Layer 4 of a small transformer language model trained on English Wikipedia (11 layers, counted from 0, width 128).
A neuron's activation on a vector x is GELU(weights . x), where the dot is the dot product.
The model reads these tokens: "e " "==" "\n" "The " "z" "a" "wi" "y" "a " "con" "si" "st" "s " "of " "s" "ev" "er" "al " "com"

The vector x that enters this layer's MLP at each token. A number n stands for n times 0.011.
0 "e ": 24 1 -124 -204 11 62 25 -33 13 -123 1 -2 -148 -42 130 45 8 -6 148 -77 237 32 66 -23 132 11 -240 -228 135 79 -74 -122 -97 -1 -189 -54 -18 -58 178 22 -77 -108 -84 -89 -4 -22 120 67 35 177 -54 -52 150 160 125 -61 162 -42 84 105 -41 -96 -81 16 -70 -112 153 11 200 -51 -263 111 -98 -24 81 -138 -88 -116 -25 209 -10 -107 -93 -110 65 45 40 -43 253 93 -113 -98 71 -23 2 128 -71 -195 6 177 0 -30 90 208 -71 83 -158 294 81 -216 154 256 217 -18 219 5 -94 3 75 -161 -1 52 -49 -223 -3 17 -55 -51
1 "==": 83 -10 -34 40 160 26 50 -142 -31 69 -16 -63 40 -81 87 231 -38 133 24 -114 243 146 51 57 28 -30 -207 -137 83 56 -68 -30 -64 -40 -93 232 142 -14 258 126 107 106 -55 -271 -181 29 13 90 -36 138 -123 -177 -48 -55 -13 65 170 -1 155 12 -103 -86 -330 85 26 -73 53 -21 46 -32 -240 152 55 -35 -108 -133 -67 33 87 165 36 -68 82 -39 23 115 4 -48 -97 168 155 -226 -114 -17 88 199 50 -173 151 -12 25 -60 7 16 -123 -114 -151 201 17 -335 132 48 46 -343 43 77 -197 29 -24 -113 5 75 -70 -197 90 -2 -66 67
2 "\n": 128 69 -129 -77 10 88 176 -196 41 235 -10 114 3 -70 -71 110 61 64 101 -140 266 -1 -56 -80 53 -36 -193 -85 247 82 18 -55 -113 33 -205 90 45 -133 205 153 -67 26 87 -220 -40 111 51 175 27 149 -37 -16 67 37 129 -15 126 -103 -6 132 -172 -134 -105 24 75 -324 102 43 73 -116 -237 196 -128 43 -20 20 43 -104 -68 133 10 -112 -131 -38 -52 53 -106 -88 -48 225 -20 -142 -64 44 -33 245 26 -59 4 136 -49 -89 11 56 49 50 -98 204 52 -285 197 81 27 -181 68 -1 -221 -140 68 -76 27 26 32 -184 -154 34 -78 72
3 "The ": 56 -59 -141 -51 148 52 72 -47 115 30 -38 114 37 -119 66 118 -2 -105 261 -52 281 36 -45 18 23 -210 -151 -19 189 72 -5 35 -40 48 -206 122 24 -233 161 229 -122 -21 162 -49 2 100 -13 35 9 140 -105 -115 -36 -23 64 24 -3 -142 79 70 -25 19 -136 -3 16 -151 41 141 109 -168 -253 16 42 50 14 -121 -114 33 21 50 51 -248 -222 -98 -25 163 -34 -61 48 249 22 -225 -86 92 -91 126 80 -250 92 181 -60 -108 0 181 2 59 -72 409 108 -373 -18 16 63 -163 129 25 -274 110 -45 -86 -5 109 74 -129 -57 10 -39 71
4 "z": 145 -7 -60 -56 31 -40 28 -91 -72 122 94 -3 -105 -89 61 -85 49 -2 15 -101 148 140 -82 0 81 -167 -127 -29 211 102 27 -105 -7 11 37 41 84 -55 34 294 -27 -150 154 -28 155 7 -113 215 -60 262 -29 -107 -14 -139 60 24 35 79 -62 11 -76 136 -168 -35 -13 -96 30 -78 158 -136 -342 30 -108 -68 10 -28 -40 56 223 68 -85 -103 -272 -24 13 144 -175 -42 -32 -84 -178 -187 -168 2 -25 214 6 -63 41 76 12 -12 23 26 19 -74 22 292 175 -223 102 162 148 -280 131 136 9 190 -180 -89 169 -74 -95 -1 58 65 -17 11
5 "a": 130 64 -52 -45 -5 22 -73 -234 -55 21 -30 -84 -60 -80 65 17 55 -27 163 57 246 25 83 94 60 -175 -88 -49 157 104 127 -23 -100 36 -40 -5 99 78 166 227 -43 -67 136 -295 51 122 -149 268 -244 180 -72 -220 -9 12 110 -89 85 108 61 58 -123 42 -111 -104 157 -315 28 87 134 -64 -261 -14 -106 132 48 -140 -18 72 121 273 -145 -123 -110 -6 17 -85 -77 25 18 -5 -36 -206 -42 -203 -38 133 142 16 102 51 90 -35 27 28 34 12 -14 181 76 -288 172 4 36 -242 219 -285 -244 140 -94 20 18 -74 -130 -17 -14 70 -57 35
6 "wi": 194 1 -22 -111 47 67 15 70 -133 -110 -83 86 -96 -164 83 95 -38 -111 240 1 398 84 -92 73 49 -45 -185 -48 166 -2 41 -6 -11 88 -2 113 100 -46 161 194 73 77 68 -64 90 -72 -98 55 38 3 -60 -127 -7 -115 256 51 -46 24 82 21 -206 -2 -122 7 -12 -71 -15 -113 70 -122 -223 25 -194 112 -19 -176 33 -44 -43 298 -216 2 -21 -62 243 53 -168 -22 -69 86 -59 -212 -249 -91 -109 71 109 -67 139 97 65 -33 -13 127 147 13 9 445 17 -303 50 207 54 -197 215 -51 -226 -23 -166 32 -14 10 -60 53 -6 14 -2 -91
7 "y": 112 148 -94 -40 185 102 36 19 36 92 -110 -10 -85 -141 4 95 10 57 191 110 273 198 23 19 90 -175 -192 -77 -115 -51 13 -88 -26 101 1 -36 -23 -50 78 232 49 16 96 -128 7 61 -87 126 -127 55 -79 -226 -29 13 148 -26 -20 49 60 50 -263 53 -224 -87 -73 -178 114 -98 37 -50 -242 104 5 113 19 -114 85 76 46 408 -134 -18 27 -118 232 -40 -57 -127 -41 26 50 -163 -156 -209 -80 251 19 -155 -62 80 37 -70 -35 208 27 -16 79 240 -7 -246 61 79 94 -208 -7 -168 -176 72 -136 137 -111 126 -68 -2 -29 155 40 95
8 "a ": 136 -31 -66 -70 86 6 47 -35 89 18 -13 -9 -155 -98 70 76 102 -31 279 -40 310 95 -96 65 68 -147 -191 -171 84 231 -22 19 96 -10 0 -11 87 -109 120 167 14 1 151 -274 4 105 -109 145 -144 145 -3 -98 105 96 54 -73 12 -111 -36 44 -216 51 -161 6 6 -221 41 76 65 -103 -188 56 -6 129 -32 -152 -35 -9 -9 435 -83 -128 -26 -81 12 -49 -50 101 -91 24 31 -156 104 -156 14 233 118 -253 4 124 -139 -15 13 171 131 -64 -26 425 -4 -344 113 49 21 -305 144 -188 -110 42 16 43 42 66 -135 -87 43 24 -76 -124
9 "con": 52 -107 -27 -76 207 187 105 2 -7 58 -66 74 -106 -112 260 -48 45 104 189 -94 251 96 -39 87 94 -174 -210 -128 219 403 10 -108 -17 46 14 13 -38 -79 92 134 56 113 146 -141 -2 -75 53 26 83 -56 -95 -138 -26 -27 -5 13 15 70 18 39 -94 47 22 -25 -125 -353 22 210 147 -120 -209 86 -149 -24 14 -12 -21 -86 12 58 79 -114 -173 -42 -74 250 -46 -165 24 62 -93 -277 79 -178 -90 174 155 -167 -2 38 -35 111 -3 132 28 -99 -98 163 152 -326 -2 -12 8 -132 167 -72 -180 -37 64 -66 -2 219 -20 -73 66 -49 -49 81
10 "si": 140 -44 -21 -44 96 176 165 119 104 115 170 86 -267 -60 88 -26 -49 86 187 -83 187 68 76 98 43 -161 -121 -24 15 279 -83 -91 79 15 -156 35 27 -39 17 188 147 39 24 -204 24 9 -31 -103 157 -77 -83 -29 126 -72 15 119 136 -35 167 -30 -191 36 -75 20 -98 -286 -50 62 112 -167 -239 -28 -232 -25 -2 -120 -22 -127 -151 128 14 -51 -214 -173 105 243 -117 -1 -91 25 47 -250 -23 -140 0 193 67 10 138 15 41 -15 -24 71 -29 -247 -202 264 144 -203 -42 24 112 -125 160 -32 -163 16 -21 -126 30 167 3 30 138 150 -74 24
11 "st": -87 -74 27 -131 176 55 80 11 64 164 23 -10 -162 -54 90 54 59 15 222 -251 180 110 0 13 125 -247 -22 -177 26 238 -53 -74 33 -9 -58 -37 137 76 72 207 116 -97 -23 -337 -72 -94 -33 -1 28 -14 -66 -40 65 -65 -41 174 122 -125 147 71 -185 10 -70 -28 -72 -244 -5 125 177 -190 -249 61 -216 66 121 -78 -66 -30 49 173 -119 -136 -114 -117 107 261 20 -12 -98 89 -45 -240 -138 -116 49 246 -27 -86 -49 41 47 40 48 142 -37 -73 -192 312 26 -125 60 -48 63 -155 48 48 -236 113 66 -6 38 92 -2 -39 177 202 -128 92
12 "s ": 117 13 -124 -103 80 55 65 -41 126 39 43 37 -92 -106 132 130 134 151 123 -141 162 119 -78 114 -3 -265 -3 -278 76 237 -130 -65 105 29 -78 12 22 -57 104 165 54 -69 77 -234 -46 114 169 72 108 95 -7 -126 97 134 -80 72 -28 26 18 104 -103 54 -115 -46 -40 -201 40 53 172 -160 -217 25 -129 21 -35 -185 0 11 -95 157 35 -105 -191 -99 2 182 -8 81 22 89 -84 -292 -73 -12 105 225 55 -167 -51 -38 -84 0 35 65 5 -145 -197 322 136 -427 109 -30 -16 -243 67 40 11 -71 176 -136 52 50 40 -130 105 150 -49 -99
13 "of ": -22 -46 -68 -70 56 12 138 -69 47 -16 52 -58 -113 -168 94 20 -42 59 92 -89 414 140 9 58 -19 -145 -123 -244 136 150 104 -66 -50 127 -158 28 32 -102 75 115 -43 165 103 -53 -90 70 165 73 -23 243 -25 -255 47 -71 98 93 14 -49 34 10 -108 103 -227 -17 -16 -304 -1 70 71 -151 -207 76 -35 -16 -55 -181 85 -18 10 101 56 -251 -153 -87 75 218 -103 108 59 167 -60 -147 -87 62 92 183 12 -202 84 90 -58 51 165 100 -64 -19 -62 460 20 -453 89 -103 10 -164 51 26 -106 0 113 -40 36 -63 1 -79 120 49 -61 10
14 "s": 125 -9 -9 -10 -5 83 -46 -68 35 80 -4 -37 -146 -90 106 2 162 17 68 -17 281 108 27 -49 76 -20 -73 -191 86 160 24 -32 -119 121 -35 -38 17 -102 148 199 0 -22 124 -198 -29 -16 -32 209 67 212 -50 -240 -29 46 75 -59 -68 46 73 3 -85 72 -235 -127 -9 -83 -89 53 105 -148 -277 -29 -15 -113 -106 -5 -100 98 83 118 54 -228 -230 -87 -92 165 -150 -29 56 -132 -85 -197 -69 -48 172 261 -33 90 75 159 27 19 -59 90 28 121 94 273 186 -440 132 -153 39 -212 106 24 -226 138 23 -17 13 114 -33 -145 -12 33 75 81
15 "ev": 142 15 -114 -39 70 62 156 -115 -160 47 -170 -61 -104 -139 62 85 -38 -16 15 -146 194 127 -27 65 53 -20 -202 -205 188 302 55 52 12 122 -147 -42 126 -74 109 176 14 -92 46 -130 158 99 -107 14 7 58 -87 -179 -72 -20 6 -41 68 58 188 -33 174 74 -92 -252 19 -63 -164 -3 197 9 -179 -101 -79 -68 116 -27 -117 85 147 84 -105 29 -28 -97 -100 260 -198 114 -6 -1 -60 -338 30 -122 -33 173 -60 94 119 151 25 72 40 92 150 -99 -122 228 76 -365 98 5 66 -189 229 71 -218 -1 45 -37 14 -3 -20 -53 -28 20 50 2
16 "er": 12 150 -139 -80 79 -38 24 -158 35 -39 -156 44 -166 -64 27 89 -63 -16 113 -66 141 103 10 152 81 -169 -155 -229 156 187 23 78 -38 94 -36 -73 16 58 131 189 171 23 108 -184 0 68 -91 57 -76 25 -5 -169 -29 -117 78 129 116 57 125 -33 -112 29 -161 -77 -81 -88 -128 -24 312 -86 -238 93 -60 5 2 -25 128 141 192 158 -110 -190 -87 -41 -17 173 -149 -106 58 78 -132 -199 41 -175 50 178 -76 58 50 39 102 27 -11 181 116 -71 -139 163 -60 -359 117 27 66 -286 225 17 -161 26 98 -14 -199 134 -40 -57 -82 69 -9 186
17 "al ": 69 -56 -142 -40 -26 -11 -5 -62 108 -149 -32 120 -107 -108 176 119 11 -23 173 -84 211 42 41 34 -43 -258 -203 -301 46 272 85 47 22 69 -50 -8 53 -121 179 174 -79 46 60 -278 -85 136 -46 -28 32 46 -78 -168 -26 102 48 13 83 -17 63 29 -137 61 -255 27 44 -119 -92 -163 218 -1 -241 -76 62 29 -81 -191 -32 91 42 217 -60 -103 -166 -37 26 129 -42 -10 104 99 -109 -66 106 -86 77 194 157 -115 143 85 -83 -152 -32 240 73 24 -103 323 6 -262 123 -55 -58 -243 243 93 -7 15 17 66 9 64 -49 -45 -117 190 -28 117
18 "com": 72 -50 -44 12 31 114 22 -71 -41 91 -79 27 -43 -162 109 79 -131 132 215 -139 182 6 98 47 55 -29 -286 -135 26 208 47 -102 31 -8 -34 70 87 -76 130 112 -102 89 149 -76 100 -25 -96 25 56 15 79 -111 23 -51 16 113 43 -25 120 -13 -190 -41 -159 -56 29 -275 -134 40 316 -271 -136 -6 -64 -265 85 -120 -75 -44 24 273 144 -179 -185 9 -30 205 -187 -151 14 -7 38 -141 176 -144 -33 165 26 -160 148 176 5 83 -114 170 -95 -77 -38 175 165 -272 183 -49 51 -266 208 106 -101 154 64 -21 39 115 -135 -1 -26 -40 12 44

Each question shows the input weights of one neuron of the MLP. A number n stands for n times 0.00066.

n73: 3 72 -47 57 -94 -129 183 31 -129 13 51 89 -22 129 -85 55 -128 34 37 55 34 -98 252 40 -68 -50 -8 32 88 -90 -32 -31 136 47 46 -88 16 -36 65 -8 -39 68 -162 -33 64 -14 83 74 3 -102 24 77 41 110 -13 -27 -39 202 -46 43 -54 -99 88 -96 165 -97 -38 6 -88 27 -42 -55 -135 -98 227 51 -72 97 90 -23 -18 52 -170 89 14 -52 191 26 64 -75 -26 -48 -26 -76 5 -107 75 -25 65 70 -85 16 114 -72 -158 -72 48 -50 -72 -69 -30 -8 136 172 -47 -116 65 -38 -13 98 93 -163 -231 -20 164 -34 -126 -40
On which token does it fire most? 5 "a"

n386: -69 -40 103 137 -11 -108 69 -111 24 139 49 21 -3 -118 -36 42 18 -24 -29 19 -7 -124 -88 51 -96 108 -16 -191 36 25 -93 5 179 -29 -54 108 -40 -3 154 -151 -24 -8 -71 95 -44 -52 29 42 -86 54 67 -123 55 -81 -78 -97 131 -38 -56 -52 -5 -21 -3 -57 -142 72 -126 -42 241 -80 87 -66 -133 -40 8 89 -16 45 26 -120 -5 -34 3 74 104 36 -23 -132 -78 18 -23 -85 32 -48 74 -168 169 -37 102 -8 -109 101 167 13 189 57 11 95 206 225 -35 45 -142 141 37 -52 35 33 179 -109 23 48 78 15 -90 -26 57 14
On which three tokens does it fire most, strongest first? 18 "com", 15 "ev", 9 "con"

n197: -285 199 -29 180 -165 -97 -49 97 -65 99 -19 -87 -25 -16 -65 -18 -27 -54 -48 54 33 43 72 49 178 33 -149 94 -71 -216 -112 0 96 -69 106 120 51 257 -18 -108 -206 3 -81 -111 91 31 -187 -91 179 -129 -55 -73 24 0 -201 111 24 166 -9 44 12 -75 -134 55 -161 47 50 130 69 -97 -154 -66 25 -24 157 49 0 -6 41 -169 52 -12 -157 127 -37 27 -161 -3 -3 86 -74 -32 112 51 -12 126 -140 -114 -6 -60 -82 52 92 74 -25 100 189 29 -50 88 103 -144 139 140 -48 3 65 16 6 9 95 18 140 -101 -67 24 12 -71
On which token does it fire most? 18 "com"

n347: -113 3 104 6 171 -160 102 111 91 158 -73 129 190 -288 -75 -40 61 -64 -96 -74 54 -191 103 9 -70 -34 15 -28 0 -18 -111 12 79 27 108 -241 -126 -6 3 57 122 -46 -54 9 -69 -9 -3 9 -61 -176 -107 30 58 -34 136 -44 -73 -6 51 -204 91 -91 0 25 -106 51 25 -90 149 -50 183 15 -136 -171 42 -166 100 -31 -24 -30 -178 -51 69 -51 16 -21 89 92 -115 179 39 -218 145 -6 -24 26 0 -72 6 26 30 168 158 93 -159 129 165 23 15 63 20 -215 -196 18 46 -6 152 44 -85 62 279 -52 -75 -103 36 46 -16 100
On which token does it fire most? 11 "st"

n16: -5 -71 -110 113 -34 189 139 -28 -120 152 -3 -62 57 -25 -183 -36 36 10 -112 203 -50 -40 65 264 151 101 126 -29 -115 129 -65 -101 111 5 20 -190 10 -20 -72 -10 41 88 -16 -95 58 5 120 65 -54 -35 93 43 5 11 38 -106 46 207 -50 -48 -29 -50 -53 42 102 33 86 -103 82 139 105 23 0 55 46 -53 -89 55 135 -10 -37 -81 10 -64 -75 25 80 -36 28 92 -152 -58 -34 -75 -21 -106 -87 54 -28 40 -65 162 -13 -86 -11 -25 32 -22 -8 61 -113 -142 -89 -25 162 -67 -43 54 48 8 -17 -156 112 -47 81 -21 -106 -138
Its two highest activations, in order, are on tokens 15 "ev", 5 "a"

n370: -27 65 71 -40 33 -88 62 74 -195 -3 29 -6 88 -31 -38 -28 -25 -75 -51 185 80 8 -47 -83 26 98 167 0 -104 -102 143 -67 -83 19 11 -43 59 -84 88 -41 130 64 -87 -152 16 -9 152 76 -172 77 49 -76 86 -100 -198 37 3 258 35 -20 138 70 28 29 79 114 90 106 36 -133 -21 92 -52 -48 -210 19 116 115 -184 -163 101 -80 33 -92 -87 8 66 -92 41 -33 96 -38 110 67 59 -189 48 77 -33 -147 -133 59 -185 66 9 93 -31 50 -14 -115 -125 -20 11 -37 -127 78 55 150 228 37 -61 -31 -62 107 -125 -73 -17 29
On which token does it fire most, and how strongly? 14 "s", at about 0.1

n84: -145 -207 29 -84 51 94 -100 -29 -111 -48 160 0 47 3 29 -155 119 -155 93 33 91 9 31 -49 72 210 175 114 91 97 129 0 -30 71 -50 -12 -102 -9 -163 -96 -68 24 49 -223 -76 -34 89 -147 50 -71 -28 82 80 -18 -138 315 -128 -96 49 -3 28 -14 158 -61 18 64 -158 -19 24 64 -51 69 265 130 172 64 -77 105 -97 109 -57 -59 -165 90 -81 6 45 -45 0 -24 -29 32 21 -48 9 48 -82 141 -80 52 -88 79 21 -102 -145 0 106 85 -3 -47 -48 -120 261 49 -90 -80 84 155 -56 -157 -43 -133 -102 72 -85 48 25 -141
On which token does it fire most? 11 "st"

n141: -5 -111 -97 13 44 103 -29 -117 -11 -65 3 -23 33 0 -112 -39 145 -57 18 113 -55 -115 -98 -51 38 50 -60 -26 -120 20 -5 -50 -47 -3 26 -85 -97 -89 44 -46 152 86 191 40 -35 217 57 -73 -11 35 -32 137 -85 202 -79 -5 39 -260 28 -54 -70 208 -13 69 200 134 67 36 -28 11 114 -73 -54 34 82 18 21 112 -56 -64 87 -18 54 110 -105 41 -111 -5 44 26 36 23 -81 149 135 84 42 34 13 -110 -161 18 -88 -2 22 -110 21 -57 -159 -173 -57 -50 46 2 16 137 38 78 15 153 -42 -121 -113 -8 61 70 80 -176
On which three tokens does it fire most, strongest first? 12 "s ", 8 "a ", 17 "al "

n442: 115 -36 -29 222 33 156 28 15 65 -20 47 -139 19 8 141 55 -66 -208 -25 -20 42 87 -63 62 8 -94 55 99 -2 60 -221 23 -128 75 -65 -129 -63 86 18 -7 -8 66 86 -2 29 -112 0 -64 37 -29 106 -59 -175 -65 -40 -21 -48 -37 -135 105 49 104 26 -93 5 143 -118 3 -5 56 35 99 -70 54 -26 37 30 -145 -37 110 -48 55 -35 -55 -100 -157 -5 -146 -42 13 7 69 18 -147 0 -60 -90 -67 -15 -19 -60 125 -5 12 13 -79 177 55 35 74 26 -91 184 51 -5 5 -52 76 0 -107 -44 -178 48 129 165 94 106 -57
On which three tokens does it fire most, strongest first? 7 "y", 6 "wi", 9 "con"

n10: -53 32 3 206 47 71 -58 84 164 -23 35 -118 -105 146 18 -39 -44 31 -190 -5 7 -63 74 0 54 87 -73 -24 116 -8 134 -205 36 -73 -23 110 -84 92 -127 -18 62 -57 41 20 -61 -100 140 87 -27 -89 -64 33 44 67 -5 64 18 -22 -76 52 -35 60 -80 45 241 193 -114 -6 39 -141 53 144 -40 37 55 -30 -10 0 52 -227 -107 -23 72 62 -3 23 20 136 52 10 51 -130 5 -97 -136 141 -88 49 -29 -125 -105 167 16 -7 -149 59 -96 -27 -78 -118 -107 -16 -51 -77 -82 -108 46 84 -93 -151 68 37 78 73 3 50 -121 8
On which token does it fire most? 1 "=="

n17: -19 -57 -36 -124 47 18 48 -65 95 3 -32 -90 88 159 -137 75 -128 -108 79 113 -3 -35 6 -46 15 -84 167 -155 -38 48 -149 84 -64 -44 -60 29 -36 -30 -72 -22 -211 150 219 84 -41 -75 -91 -22 -105 -52 74 171 -75 57 30 3 -3 9 0 -41 -60 -54 62 -6 31 -27 125 91 -97 125 -57 34 -112 -45 -90 -19 30 42 61 278 -149 -28 110 84 46 28 -75 209 3 -19 -5 33 37 -3 179 -12 43 13 -125 24 -58 -28 122 0 -32 203 159 133 -11 140 -61 -67 -159 144 -87 -12 23 -130 22 -62 -246 115 -3 54 128 -137 26 -51
Its two highest activations, in order, are on tokens 8 "a ", 7 "y"

n111: 79 -17 -71 35 36 -35 -82 -186 -46 109 -104 -79 -44 104 47 33 -148 -125 -90 -48 93 -11 -135 192 -155 225 33 -110 -6 40 8 -236 81 97 -39 40 59 52 153 -117 142 -56 -64 22 19 156 39 -85 91 6 -95 -19 -78 -20 94 34 -67 32 -22 67 -6 45 -23 89 45 98 93 -88 -31 91 9 -185 116 117 -32 57 66 138 -113 -108 -11 -50 -11 -90 73 6 30 -39 -17 108 93 -196 104 6 154 -121 -148 111 19 -196 15 45 89 16 -80 -234 117 37 -55 5 -13 104 -96 37 -153 -64 -90 -6 22 -133 -27 133 30 84 -109 160 -17 40
On which three tokens does it fire most, strongest first? 1 "==", 15 "ev", 16 "er"

n313: 43 48 -41 97 62 -87 -18 18 70 -31 185 -70 -101 94 64 -52 -54 15 -152 133 72 55 -147 -82 -165 -149 204 3 23 52 -29 112 28 -21 43 56 -60 -58 105 33 13 23 5 35 -94 -35 185 -18 -133 32 37 -109 8 42 -213 -106 41 65 10 -89 102 -127 -95 90 -18 142 -113 -87 163 198 -8 127 94 -134 -3 18 -113 47 -26 51 35 148 87 51 105 31 -53 -31 -28 39 51 8 -71 -81 -39 -106 -37 -86 18 -60 54 -39 -44 94 -77 133 -77 -180 118 -56 134 -49 46 114 -50 -80 -70 8 -161 55 65 -42 -3 68 13 47 -128 -64
On which token does it fire most? 1 "=="

n391: 9 -47 -207 69 91 86 -28 68 -50 55 -82 6 74 -17 -75 -49 73 242 181 6 -62 120 89 31 -206 24 -15 101 168 85 -3 37 21 -70 177 -90 186 -95 -151 -77 -54 -97 -22 30 6 -85 362 77 -10 25 12 -53 9 109 -108 37 -6 -70 -47 130 226 -52 102 37 -74 -53 -35 58 -242 -96 -85 73 -226 -9 -105 124 111 9 6 -102 122 0 -75 -9 -13 51 33 -73 -135 -33 -42 -27 0 46 -85 -72 192 -75 -181 -41 66 198 54 3 -116 126 -87 -188 -51 30 -93 73 -207 -20 -77 94 -155 107 63 6 140 98 -36 -62 -125 3 3 -34
On which token does it fire most, and how strongly? 9 "con", at about 1.4

n12: -72 -13 -42 129 135 -30 13 46 33 -8 95 -26 -25 -61 -181 -139 84 -8 -91 -109 29 58 53 -49 60 5 -173 -56 36 -20 -45 215 100 92 -143 -22 37 180 -39 -75 60 140 38 74 72 139 -63 0 41 98 51 108 -81 35 96 -46 45 -107 110 -132 62 -169 -40 -76 78 123 41 -17 -68 -13 82 29 142 40 -39 66 78 -48 -42 -37 48 -88 -13 -52 27 -274 28 -100 29 -63 -117 -15 -96 -140 -92 85 -78 145 52 13 -175 83 209 -13 6 -135 38 -50 -50 -60 -144 74 -29 23 107 68 -55 88 86 -5 -48 -19 22 -92 103 178 -38 38
On which token does it fire most? 16 "er"

n8: 27 -72 155 66 50 -26 139 -145 -68 -11 -125 -7 26 -38 -11 52 -48 5 23 65 -30 -136 -163 -54 -169 67 41 65 63 -68 -9 50 34 16 -4 0 -119 80 9 11 100 -107 33 -84 -136 50 136 147 -84 -68 96 105 25 7 -38 -23 11 107 89 -90 -87 65 40 -65 -72 -53 78 -159 -159 84 -22 41 24 93 -41 4 -29 -51 56 -41 87 -32 106 -40 2 -86 -5 -37 68 -48 18 -138 12 -48 80 -37 28 2 54 81 -65 76 -18 -148 -104 -18 95 -30 16 20 -94 -110 36 68 76 -40 -33 92 29 21 20 -28 -85 -148 33 44 94 -201
On which token does it fire most? 5 "a"

n105: 9 -24 137 73 123 123 3 -83 -63 53 54 29 -19 -87 -121 -61 82 -108 -24 18 95 -93 -15 54 -116 -124 47 184 116 107 -175 -3 155 9 61 -12 -100 120 9 -26 73 103 36 182 -34 73 137 -77 86 15 192 100 -122 -63 -12 -262 -91 31 -125 0 -30 -77 170 72 51 -3 -183 -46 -53 -21 -31 -50 115 -48 -55 -65 -15 -192 151 55 14 -72 -125 55 198 -81 264 -85 64 -49 109 -3 50 147 -38 -82 -143 -103 131 54 -19 -30 67 128 -53 75 24 -42 -46 95 -148 -124 -38 -157 195 67 40 104 -159 83 -62 27 -47 -107 -129 88 -142 51
On which token does it fire most? 3 "The "

n29: -83 -8 -71 -149 16 -81 84 -73 -99 -80 -33 136 25 -15 31 -37 61 19 -62 59 30 -56 187 35 186 86 -194 167 21 -41 -40 -27 -11 -58 18 -11 104 31 87 -44 -124 -24 -240 -67 -23 27 47 -24 36 38 68 179 -45 -46 -221 -52 0 -31 -116 22 33 12 5 -82 5 67 -58 -17 85 -19 -63 51 -8 -5 -45 0 -66 -62 -100 150 74 -63 8 -3 186 -13 51 136 58 -169 -13 -47 94 75 -104 126 95 166 -87 -130 26 49 42 -190 -65 3 173 142 147 172 -63 -101 -18 -71 -38 -27 -17 -80 5 -57 69 -183 119 113 52 -107 90 -38
On which token does it fire most? 0 "e "

n66: -52 -66 -111 -108 8 261 -106 -24 124 139 -69 -27 -79 -15 45 -59 187 -27 -38 116 17 -77 135 60 64 -142 -131 -86 -108 -85 24 38 -37 149 90 33 13 196 -13 -16 -3 -203 28 -130 -86 -55 -80 -197 8 110 -66 -65 -16 -118 -48 -66 69 -73 -23 -148 -25 21 -54 38 158 -26 -19 -102 27 -27 140 -131 86 -65 106 122 24 92 -135 -45 44 -32 -69 -53 -78 -100 6 -115 8 133 92 47 -84 -48 -32 -23 98 -38 104 -54 -67 14 74 -31 43 169 46 38 -56 152 -46 -43 -21 113 -24 -17 108 206 -42 -41 72 -157 139 36 126 -13 -63 -14
On which token does it fire most? 5 "a"

n176: -8 20 9 139 -48 -57 -162 -28 -44 -57 -29 143 123 -271 -20 -111 -165 -20 -118 -9 50 -25 -15 -93 -65 -37 71 161 -39 44 -32 17 -153 -17 -48 108 -34 50 -229 86 -14 -97 174 36 -3 -6 3 -3 -116 135 131 19 102 -134 59 -70 80 68 30 154 -38 127 23 -73 231 -92 -18 6 -110 153 12 51 -209 -23 95 77 93 14 31 -20 74 56 70 -115 18 -65 -186 -23 42 82 -162 -111 144 83 -29 -31 20 35 -133 -109 -78 75 -102 108 106 137 -3 8 20 145 -98 -37 39 202 -29 -118 -142 44 20 -40 33 112 -182 -121 81 89 108 -134
On which token does it fire most? 5 "a"

n388: -2 43 96 47 3 18 -124 47 -31 -90 147 -53 174 -41 -165 132 -100 -10 71 35 -88 106 -42 -44 73 101 27 -40 59 -55 -43 -5 62 25 -20 113 128 -139 5 -24 82 -55 101 -56 163 114 -151 3 -16 -183 121 44 74 46 -86 -15 -22 39 -24 3 -101 163 10 -95 56 -7 -62 -137 -40 -107 -37 -103 109 -25 -105 -19 -12 58 -10 -45 -148 0 82 16 -23 -25 16 -113 104 -99 42 -22 50 168 -68 -146 -31 31 -25 7 8 -53 -164 38 109 79 48 -76 -124 -61 -24 -88 71 -168 20 -140 -3 117 69 -13 142 111 -72 140 -139 60 26 -44
On which token does it fire most, and how strongly? 18 "com", at about 0.17

n100: 112 -20 68 -100 190 71 -59 31 106 202 7 58 -58 -53 -101 -16 183 -112 -29 -3 -15 -173 175 -112 87 -200 67 68 -206 154 62 -6 -42 -230 -143 72 48 345 -67 -104 -22 74 103 181 -6 -13 137 -26 88 -86 -36 -88 -179 -33 -54 -86 3 265 -244 57 113 70 -102 145 -144 56 -3 -109 -90 -157 -58 113 -86 -56 -215 6 -45 -13 22 -51 71 25 108 20 -154 -191 -34 -48 102 67 133 -132 -23 162 35 -35 177 18 86 -77 -172 -29 89 -107 112 -63 193 -98 25 -47 12 81 -104 18 49 -80 0 90 76 -75 -15 84 38 105 -28 -13 -46 -106
On which token does it fire most? 9 "con"

n90: -49 64 -160 26 -22 -141 3 -49 -36 -178 -29 -28 -195 -96 163 -6 122 -34 0 19 168 39 -98 128 -36 129 -84 19 120 -21 98 157 -3 -31 293 147 76 -272 -233 -174 -118 47 -36 -27 -125 -39 -102 -167 -69 90 -10 18 56 -122 31 -3 72 -114 -64 -59 -45 -129 19 0 0 73 -59 152 -25 -172 100 -60 -55 159 -43 -70 -37 148 -31 -180 -90 -130 74 49 -182 -49 50 132 161 6 -28 -34 25 44 194 -132 134 62 143 0 -177 -32 75 -119 153 -111 137 9 161 160 18 -35 -18 54 51 55 127 140 -28 219 -9 -38 13 -57 28 0 -45 186
On which token does it fire most? 17 "al "

n455: -86 -3 -48 -31 132 -53 71 47 -28 -27 -94 48 73 -15 76 13 118 -101 -62 49 -77 -64 -65 121 92 75 -155 11 -182 -103 43 -11 195 -101 -3 52 46 89 32 120 -51 56 -50 21 -10 172 48 -68 93 -19 121 -55 231 47 -34 -184 118 -34 -10 -14 -124 184 38 -49 -54 26 89 130 -43 -134 63 0 -44 -63 -67 44 122 103 -34 -186 -172 138 169 -61 -126 -34 -6 27 -127 -35 -89 -89 -92 -140 -75 -148 101 28 -3 136 47 22 144 -28 148 -45 -79 71 -88 -53 -54 11 -87 8 -54 -149 147 95 32 46 -100 124 -48 18 -107 65 -30 -14
On which three tokens does it fire most, strongest first? 8 "a ", 7 "y", 6 "wi"